Layer 5 of a small transformer language model trained on English Wikipedia (10 layers, counted from 0, width 64).
A neuron's activation on a vector x is SiLU(gate . x) times (in . x), where the dot is the dot product.
The model reads these tokens: "." "08" "." "202" "3 " "| " "USA " "Frederick " "St" "ur" "c" "k" "ow" ", " "USA " "Kelly " "Lati" "mer" ", " "USA " "Be" "th " "Mos" "es" ", " "UK " "J" "on "

The vector x that enters this layer's MLP at each token. A number n stands for (n - 500) times 0.012.
0 ".": 567 582 455 584 592 561 254 462 492 611 575 507 523 539 510 615 514 529 495 449 414 500 421 468 521 516 559 402 490 531 525 579 377 519 344 631 591 568 527 404 431 506 519 518 541 522 480 417 601 485 512 521 519 511 568 456 573 406 481 382 357 403 559 579
1 "08": 492 620 446 633 655 524 328 555 451 562 546 509 495 538 502 577 511 567 527 443 512 495 530 498 521 531 592 436 448 541 472 633 461 397 426 695 480 526 556 493 465 554 399 520 533 474 446 383 689 387 517 638 589 487 526 440 564 516 472 414 456 376 458 633
2 ".": 597 583 432 566 575 553 298 471 483 651 580 504 534 532 486 608 492 530 515 447 437 461 412 425 510 544 581 403 506 513 526 564 425 564 358 642 608 563 496 446 496 551 467 500 507 543 461 410 609 464 468 526 520 548 577 471 581 409 490 392 342 406 535 583
3 "202": 486 586 424 589 593 581 380 559 464 599 504 522 490 543 554 580 512 512 487 483 506 520 474 460 436 647 498 346 412 556 525 618 413 512 487 673 589 469 458 485 476 611 442 478 530 574 390 447 662 367 449 577 555 523 434 513 506 518 605 381 425 481 551 629
4 "3 ": 499 552 429 592 544 497 464 544 423 588 530 468 470 628 468 643 485 456 523 437 535 532 480 392 459 573 473 450 520 528 574 592 435 453 438 552 541 539 503 350 503 502 433 461 526 458 461 352 450 500 390 552 557 533 429 434 489 468 498 558 251 503 522 623
5 "| ": 454 542 482 618 502 494 426 568 446 557 420 574 470 502 408 556 613 461 550 413 457 527 510 376 471 549 544 398 549 471 479 452 431 539 544 577 526 533 477 432 483 518 464 505 533 507 474 399 506 517 411 546 515 514 502 402 497 444 495 426 198 494 508 517
6 "USA ": 395 546 326 619 546 455 516 546 456 582 436 489 455 557 443 631 544 377 506 360 554 595 467 449 512 556 480 500 465 553 473 632 464 380 475 512 524 456 559 354 575 442 427 461 471 465 496 473 448 522 493 528 508 529 527 474 488 454 599 521 304 448 482 578
7 "Frederick ": 486 528 345 607 599 607 481 506 510 535 464 400 496 410 420 602 487 541 506 499 512 613 450 540 533 486 573 496 426 527 573 457 491 349 516 390 450 487 455 338 553 525 280 480 453 483 410 561 512 556 499 521 406 544 588 336 507 457 573 493 322 502 466 545
8 "St": 481 620 424 578 446 505 467 421 372 513 438 427 507 608 552 736 571 495 593 495 492 554 376 539 449 393 479 572 468 490 388 548 376 270 570 486 515 593 464 441 535 626 440 543 452 482 421 506 433 546 470 438 514 448 516 424 485 526 499 447 462 576 485 445
9 "ur": 429 570 428 569 603 408 344 469 561 470 618 493 548 527 473 673 600 542 487 508 565 594 461 499 520 600 497 468 521 509 451 554 513 313 588 456 572 535 457 408 632 846 356 578 489 479 487 520 440 477 531 414 569 489 549 473 503 523 541 478 533 453 545 506
10 "c": 596 600 546 610 590 460 390 591 478 505 623 477 506 513 497 720 479 512 487 449 501 558 432 555 452 524 491 481 475 529 409 452 487 337 387 472 528 568 467 539 496 733 174 477 464 407 528 509 411 504 421 450 570 472 494 417 544 524 468 449 518 431 429 416
11 "k": 521 639 512 547 581 464 358 483 426 575 606 462 449 515 592 750 496 513 476 507 445 517 460 591 512 515 537 521 467 511 472 419 535 342 453 467 549 594 405 494 601 739 210 467 453 526 554 476 464 389 434 495 593 449 496 438 497 560 560 540 463 537 517 539
12 "ow": 476 617 405 565 547 500 346 448 481 557 563 473 441 586 611 665 556 560 434 593 481 518 472 492 470 562 559 586 431 472 496 490 519 380 562 484 535 538 341 479 552 758 167 554 458 516 492 494 538 475 531 488 520 405 496 395 485 491 571 518 459 537 472 536
13 ", ": 549 585 427 527 600 473 399 571 480 527 414 453 462 546 471 590 540 480 483 500 497 623 512 327 442 518 559 488 503 527 575 477 452 526 396 475 518 499 511 389 507 585 338 601 511 466 474 582 426 501 403 518 478 559 435 339 462 465 462 463 239 451 494 491
14 "USA ": 440 569 320 600 560 477 504 545 454 585 447 460 416 586 440 629 518 394 528 379 538 591 500 426 507 530 456 481 443 552 507 637 450 381 456 487 532 451 564 349 537 462 385 466 478 454 491 486 460 520 489 520 491 544 527 479 461 452 607 524 301 439 470 572
15 "Kelly ": 521 562 316 547 580 565 482 456 442 588 472 393 393 489 438 596 505 474 490 452 430 627 421 499 506 545 514 455 464 607 529 571 541 323 477 382 474 470 433 314 537 503 322 548 499 518 469 514 487 579 475 559 420 525 538 439 493 490 519 467 343 473 456 558
16 "Lati": 551 582 476 560 578 460 498 469 516 502 494 447 584 578 405 570 697 526 493 574 508 668 380 433 489 556 451 479 539 583 510 499 484 433 552 535 515 412 495 380 501 825 447 599 550 480 584 521 513 581 516 428 503 566 385 470 574 519 469 434 445 463 558 401
17 "mer": 603 482 436 528 553 540 434 532 543 497 447 441 483 598 477 521 621 500 435 506 477 464 514 457 471 562 546 464 459 500 477 472 564 400 572 473 682 538 468 415 513 785 27 531 475 503 491 486 521 488 458 438 488 483 310 424 453 447 563 418 454 444 457 507
18 ", ": 570 579 399 512 568 497 429 559 496 510 375 449 474 538 447 563 535 464 489 488 519 609 526 344 428 540 565 462 496 515 548 509 466 576 381 469 504 491 534 382 487 559 340 625 504 464 470 567 443 499 377 491 467 573 429 384 478 480 466 477 240 442 499 535
19 "USA ": 447 558 306 592 561 492 500 544 447 579 436 458 427 582 435 613 517 398 528 381 549 583 507 429 512 534 461 479 434 551 500 650 453 399 449 485 519 447 571 356 535 474 390 473 470 455 491 495 466 539 494 515 488 548 520 496 464 455 603 529 294 435 476 580
20 "Be": 490 508 290 601 567 392 453 432 474 485 412 497 550 550 440 517 612 473 609 527 474 631 460 447 474 412 591 502 460 609 371 595 480 375 514 434 558 589 493 436 530 658 452 591 443 409 472 462 405 584 528 411 572 497 471 373 540 542 433 573 506 458 471 485
21 "th ": 587 502 426 539 512 526 398 466 516 553 479 407 423 435 497 637 511 536 475 471 502 605 426 482 510 452 565 487 434 523 602 528 553 362 357 443 490 499 466 425 560 632 271 446 497 498 398 467 511 583 486 516 378 528 437 380 528 465 522 476 276 566 485 537
22 "Mos": 491 526 468 548 609 510 487 501 460 513 452 452 373 556 334 598 610 416 528 531 418 586 495 473 501 511 474 489 463 623 433 478 437 342 644 529 479 436 517 445 484 817 378 550 483 463 475 498 486 498 485 391 573 317 385 467 591 578 524 541 525 388 470 451
23 "es": 596 536 354 520 698 530 460 497 523 502 490 447 485 565 426 552 503 423 502 577 486 454 519 505 571 626 522 440 466 543 501 434 494 431 453 547 578 514 469 487 529 785 174 459 364 513 399 437 452 379 490 460 554 526 356 452 447 472 580 516 489 489 412 516
24 ", ": 587 568 383 500 598 497 394 545 488 516 369 431 476 537 468 575 510 472 482 480 508 631 524 365 447 516 564 471 509 513 548 532 480 563 340 448 512 496 512 376 532 578 333 645 498 455 477 562 439 486 395 513 454 563 437 396 489 519 480 489 264 462 507 522
25 "UK ": 553 594 357 521 544 528 463 462 508 554 388 459 483 575 429 627 566 475 502 384 528 508 488 387 518 540 527 473 476 525 602 573 453 376 390 505 470 420 580 346 582 493 501 510 485 462 493 460 496 485 441 566 477 537 448 417 448 446 618 509 273 436 489 550
26 "J": 497 533 336 607 536 503 491 404 318 566 401 500 559 521 431 610 556 439 622 390 495 699 397 584 427 474 524 437 417 523 406 465 510 425 539 464 504 559 515 522 464 620 466 499 395 501 455 529 439 421 415 483 500 434 499 419 526 504 480 457 522 559 483 512
27 "on ": 522 492 361 517 643 480 308 503 447 567 496 404 415 430 515 657 519 501 448 430 494 574 464 469 578 407 534 494 442 526 536 574 455 384 463 475 529 440 515 379 574 553 237 524 469 411 481 413 427 545 424 518 408 583 558 438 474 512 482 560 325 453 466 561

Each question shows the input weights of one neuron of the MLP. A number n stands for (n - 500) times 0.0015.

n84 gate: 380 363 424 500 649 549 501 458 332 503 432 500 609 263 552 673 478 334 425 368 520 582 648 465 588 597 544 736 427 414 488 395 410 519 418 482 543 387 423 500 384 477 578 481 511 603 459 338 453 706 666 525 655 448 749 453 465 432 427 493 386 471 551 436
n84 in: 425 468 697 351 430 551 304 464 265 292 556 510 516 429 486 586 431 523 518 483 330 692 616 438 407 712 453 477 688 545 368 595 499 342 557 512 364 525 334 549 611 364 556 584 588 466 361 492 334 397 576 360 641 585 393 363 499 459 527 385 447 268 419 533
On which token does it fire most? 5 "| "

n48 gate: 600 563 377 713 369 535 552 537 538 503 423 460 472 556 595 615 514 494 277 338 506 469 651 456 570 413 508 648 509 457 373 348 388 576 435 619 489 392 407 448 550 420 436 556 380 559 451 498 522 640 527 588 559 605 533 556 470 393 407 652 716 750 676 306
n48 in: 463 513 267 586 374 677 658 363 364 622 498 582 380 585 517 440 544 410 381 467 408 652 586 586 600 744 337 748 630 482 435 295 537 648 572 563 386 484 730 408 514 342 615 631 554 503 430 507 599 675 408 602 513 560 601 494 560 594 401 501 507 346 556 578
On which three tokens does it fire most, strongest first? 9 "ur", 17 "mer", 23 "es"

n80 gate: 452 404 376 540 491 602 612 555 772 599 491 429 484 509 399 485 441 527 526 403 384 565 688 515 504 432 427 502 501 334 467 554 324 478 433 634 460 525 499 363 478 491 404 501 427 644 617 611 463 475 576 685 507 408 473 524 522 454 446 701 622 640 266 222
n80 in: 459 477 680 334 661 495 379 389 498 588 391 437 534 255 254 664 481 378 528 572 668 394 525 502 332 453 458 566 538 497 369 538 482 394 515 346 448 425 396 453 423 726 262 244 511 482 765 343 532 434 385 387 418 427 546 311 449 428 655 650 555 649 524 470
On which three tokens does it fire most, strongest first? 23 "es", 22 "Mos", 7 "Frederick "

n8 gate: 670 519 512 549 535 512 298 345 482 508 591 629 479 491 367 509 374 495 661 428 413 441 387 190 392 396 519 434 462 432 487 454 685 448 393 538 528 514 539 424 316 391 440 504 550 459 626 489 549 567 433 219 421 394 563 451 283 423 440 436 659 361 507 418
n8 in: 434 510 621 483 491 447 465 462 622 338 361 396 552 601 342 679 365 738 378 425 504 329 436 478 627 483 564 403 528 513 477 611 626 447 517 538 524 586 431 651 524 529 478 458 537 468 431 362 594 475 417 531 311 550 479 300 312 660 574 488 663 627 526 624
On which three tokens does it fire most, strongest first? 17 "mer", 10 "c", 6 "USA "

n105 gate: 437 499 479 503 594 528 558 399 270 466 500 620 521 444 588 429 456 495 650 284 515 531 401 457 485 540 500 508 723 224 526 583 688 523 407 623 487 342 505 443 461 552 573 580 415 479 504 391 448 529 401 463 602 548 548 597 663 590 655 531 556 496 463 522
n105 in: 555 459 398 340 489 362 514 450 521 538 643 498 391 406 471 501 633 423 618 336 533 577 489 456 455 438 472 543 726 346 533 433 481 416 447 397 433 774 523 275 526 589 299 559 340 322 555 464 387 552 488 509 430 586 601 574 619 580 588 483 608 661 490 450
On which token does it fire most, and how strongly? 26 "J", at about 0.96

n98 gate: 263 558 543 593 421 597 624 495 464 500 495 545 330 482 538 381 573 360 480 527 500 534 581 324 395 524 661 469 545 593 504 470 433 535 414 455 615 682 488 571 745 395 413 355 446 498 446 384 497 522 541 696 428 518 503 597 607 476 576 414 568 457 483 724
n98 in: 451 741 697 288 501 654 409 549 361 378 560 453 613 509 653 458 584 526 448 366 455 693 494 423 374 527 306 464 468 438 565 438 584 439 536 547 434 647 341 434 595 438 323 717 624 466 567 593 366 457 645 452 464 440 419 468 602 737 571 411 477 587 388 622
On which token does it fire most? 3 "202"

n63 gate: 459 509 682 584 442 345 412 559 388 484 558 728 329 507 404 651 419 584 496 589 532 532 585 359 458 549 431 480 539 543 744 505 545 507 381 602 442 606 434 500 506 507 333 414 529 596 477 555 466 677 573 522 681 559 632 495 513 430 619 553 482 568 485 199
n63 in: 488 612 655 298 446 554 493 412 689 694 548 377 552 660 590 421 426 627 491 588 393 559 422 614 668 457 780 454 443 556 447 613 487 486 673 643 504 429 435 536 593 532 485 481 497 368 544 508 522 532 582 393 480 616 547 456 404 431 632 454 429 621 294 657
On which token does it fire most, and how strongly? 12 "ow", at about 1.8

n28 gate: 515 656 837 452 593 633 310 563 544 476 360 556 425 548 387 687 465 528 386 507 519 348 440 631 405 673 545 423 578 494 470 435 505 572 415 575 401 602 273 542 526 615 365 504 486 577 511 431 296 576 533 536 425 657 548 471 459 377 385 425 494 481 471 381
n28 in: 712 504 672 708 495 482 486 726 667 395 439 551 538 470 553 595 633 421 343 563 439 620 473 749 456 339 401 644 579 535 470 654 442 525 628 274 490 642 558 528 555 421 565 454 493 571 524 552 480 491 451 434 361 364 459 674 524 521 602 638 455 351 540 456
On which token does it fire most, and how strongly? 10 "c", at about 2

n47 gate: 510 408 455 426 402 570 614 581 484 653 643 453 428 390 455 525 455 509 553 626 500 530 654 495 403 456 480 445 488 501 608 427 458 548 261 551 580 411 595 479 564 637 310 278 500 678 503 411 425 689 540 678 557 448 612 628 484 431 466 295 523 506 543 592
n47 in: 537 558 449 530 454 559 616 391 518 640 654 510 488 513 613 405 512 505 492 609 418 508 571 606 460 565 465 471 599 433 474 603 440 670 708 564 668 501 580 502 689 425 388 387 387 562 405 630 445 484 560 548 573 335 589 519 443 556 555 405 623 495 674 550
On which token does it fire most? 3 "202"

n121 gate: 513 564 481 323 467 569 553 739 499 501 554 721 519 303 473 462 529 332 511 709 713 550 515 445 359 427 512 551 403 379 464 674 551 382 534 557 503 681 308 524 674 664 617 490 636 457 455 563 307 397 426 336 501 718 605 549 406 382 330 428 416 459 369 667
n121 in: 450 549 531 553 629 488 298 499 516 499 533 529 589 461 322 561 423 458 582 536 394 404 640 384 441 416 400 678 489 387 694 342 626 379 488 510 458 513 427 460 547 490 421 778 436 309 460 567 581 473 392 508 496 404 460 642 608 481 461 503 460 652 561 369
On which token does it fire most? 9 "ur"

n117 gate: 376 466 493 523 481 528 484 430 518 443 558 584 362 471 311 538 563 564 332 582 498 639 581 457 604 507 360 340 539 303 526 443 373 543 353 427 446 661 435 381 752 472 618 647 676 480 621 462 514 574 548 731 587 426 416 284 381 546 601 332 844 339 533 536
n117 in: 427 751 466 592 512 385 543 513 472 399 420 501 348 360 370 542 277 586 642 571 663 373 662 363 576 657 525 499 415 658 611 599 531 476 601 437 492 538 469 548 457 604 646 362 399 584 605 376 723 639 366 504 494 353 244 655 399 410 395 452 544 399 598 422
On which token does it fire most, and how strongly? 27 "on ", at about 0.42

n23 gate: 506 515 422 491 564 664 662 508 323 377 592 523 624 593 480 383 340 588 597 614 508 411 577 467 618 505 624 470 615 609 530 295 648 506 550 574 671 521 619 616 352 330 641 422 314 677 422 415 583 411 680 435 692 316 415 694 543 469 420 506 294 591 495 444
n23 in: 577 564 562 467 641 508 727 627 532 426 613 409 486 733 633 562 464 591 538 741 498 487 578 472 426 729 554 508 492 575 616 581 571 419 487 638 568 446 453 619 472 414 385 485 514 595 406 528 532 218 405 589 482 390 579 554 548 338 427 545 258 650 396 381
On which token does it fire most? 20 "Be"

n95 gate: 473 639 368 336 435 551 418 567 559 438 690 518 531 536 356 388 513 612 492 375 644 382 590 479 525 366 556 376 281 504 561 305 583 576 414 561 368 555 592 590 351 538 681 629 486 303 432 611 720 525 502 441 590 489 425 748 464 581 671 523 448 684 495 665
n95 in: 518 667 524 353 585 604 413 477 612 351 570 435 527 545 456 411 437 594 528 503 544 586 614 198 445 346 429 521 447 531 502 290 362 430 344 537 487 542 468 444 442 370 644 477 681 263 482 605 582 490 471 410 516 917 448 383 437 574 610 397 513 688 522 477
On which token does it fire most, and how strongly? 22 "Mos", at about 0.63

n91 gate: 357 384 376 511 518 513 509 488 313 416 687 644 580 227 452 627 285 334 430 410 444 525 384 534 375 729 460 520 620 517 517 327 703 669 622 729 518 388 492 694 629 357 541 653 445 569 660 427 505 564 415 372 696 502 379 606 732 379 513 426 310 462 379 467
n91 in: 639 408 460 477 274 568 548 260 506 480 227 455 402 506 438 703 387 491 373 540 446 527 765 616 665 530 516 515 583 449 584 466 469 551 486 556 410 525 485 328 589 434 508 516 455 553 586 462 663 559 325 763 535 407 573 266 364 611 514 443 479 394 399 590
On which two tokens does it fire most, strongest first? 5 "| ", 9 "ur"

n9 gate: 344 513 489 442 503 449 402 243 379 483 464 455 472 445 520 325 307 455 539 664 544 504 398 505 447 563 480 295 452 532 724 488 619 459 481 524 528 494 439 565 400 331 532 473 374 520 608 647 769 637 593 433 795 647 388 505 478 362 474 589 248 449 297 485
n9 in: 677 417 663 393 537 531 411 703 464 563 534 406 434 413 559 615 471 440 479 491 443 619 528 386 458 539 460 545 414 578 612 615 647 601 389 355 466 397 343 538 463 585 360 469 396 643 506 582 318 340 583 461 406 580 645 384 464 590 353 472 428 588 436 575
On which token does it fire most? 15 "Kelly "

n5 gate: 484 501 589 788 251 732 602 675 731 695 507 448 439 491 511 461 428 532 534 512 566 610 553 654 461 393 670 538 352 430 541 585 305 551 416 561 686 557 634 497 625 577 548 499 639 490 817 519 581 508 528 593 718 356 578 550 457 488 313 484 375 505 437 583
n5 in: 469 686 573 495 641 548 439 394 476 368 456 342 561 536 470 641 440 543 536 731 637 638 519 505 447 451 648 365 645 629 471 409 351 433 427 629 561 423 462 472 438 530 478 502 393 449 464 544 430 456 595 692 488 614 366 672 362 713 476 646 769 626 401 671
On which token does it fire most? 1 "08"

n89 gate: 584 336 501 527 430 502 306 672 548 714 570 481 492 458 328 501 406 405 647 624 373 392 580 617 477 538 669 666 406 635 724 479 474 434 538 347 566 233 435 569 464 481 647 580 466 503 513 426 514 492 482 746 514 540 348 439 455 601 349 535 532 406 674 518
n89 in: 514 389 404 484 706 568 346 394 571 482 381 403 611 489 380 600 433 433 505 576 432 380 489 553 280 551 439 442 717 606 416 653 544 594 462 466 490 348 384 439 540 415 313 568 346 489 662 354 317 497 611 363 471 484 527 578 455 410 733 431 508 604 551 547
On which two tokens does it fire most, strongest first? 27 "on ", 15 "Kelly "

n4 gate: 367 471 455 298 260 485 367 584 516 437 345 438 376 325 404 568 451 502 473 434 481 366 402 407 519 558 475 367 398 509 590 355 649 499 367 375 445 414 571 589 385 319 496 513 320 522 432 418 468 386 466 552 653 493 385 557 432 574 631 244 597 748 431 394
n4 in: 509 409 514 444 494 558 510 513 518 369 500 720 334 451 327 762 564 431 304 389 464 605 346 469 577 573 358 529 539 451 723 350 421 524 509 447 515 576 451 542 474 236 648 569 543 552 325 603 517 440 475 467 353 410 546 472 633 386 398 494 475 636 417 223
On which token does it fire most? 1 "08"

n45 gate: 610 533 474 440 486 548 657 601 540 681 578 411 408 547 328 536 633 527 471 790 608 446 443 369 468 284 326 420 595 432 520 339 398 474 532 435 457 636 497 702 499 639 437 450 418 452 553 513 418 559 452 693 517 559 637 646 343 404 445 555 462 405 430 524
n45 in: 596 373 442 615 538 611 434 573 345 465 380 548 649 502 490 694 516 500 543 530 455 452 431 710 670 435 662 509 546 480 527 540 417 424 546 553 529 336 474 397 487 551 409 429 593 391 425 541 565 625 479 587 440 592 553 265 557 503 580 474 542 469 624 555
On which two tokens does it fire most, strongest first? 10 "c", 23 "es"

n111 gate: 554 362 538 583 570 612 544 538 520 529 442 619 618 481 530 487 499 440 359 628 408 616 559 515 708 690 613 622 363 480 451 612 393 519 709 539 361 472 454 591 643 560 765 404 623 343 315 633 506 432 628 432 576 561 683 453 589 532 560 604 402 559 550 367
n111 in: 328 145 456 588 594 465 420 509 523 362 399 597 444 449 527 591 576 423 682 662 577 443 522 568 433 575 421 605 592 377 467 502 526 445 547 623 256 493 338 382 500 383 390 488 385 559 643 447 462 558 333 309 555 485 472 454 509 558 666 384 480 635 619 594
On which two tokens does it fire most, strongest first? 2 ".", 0 "."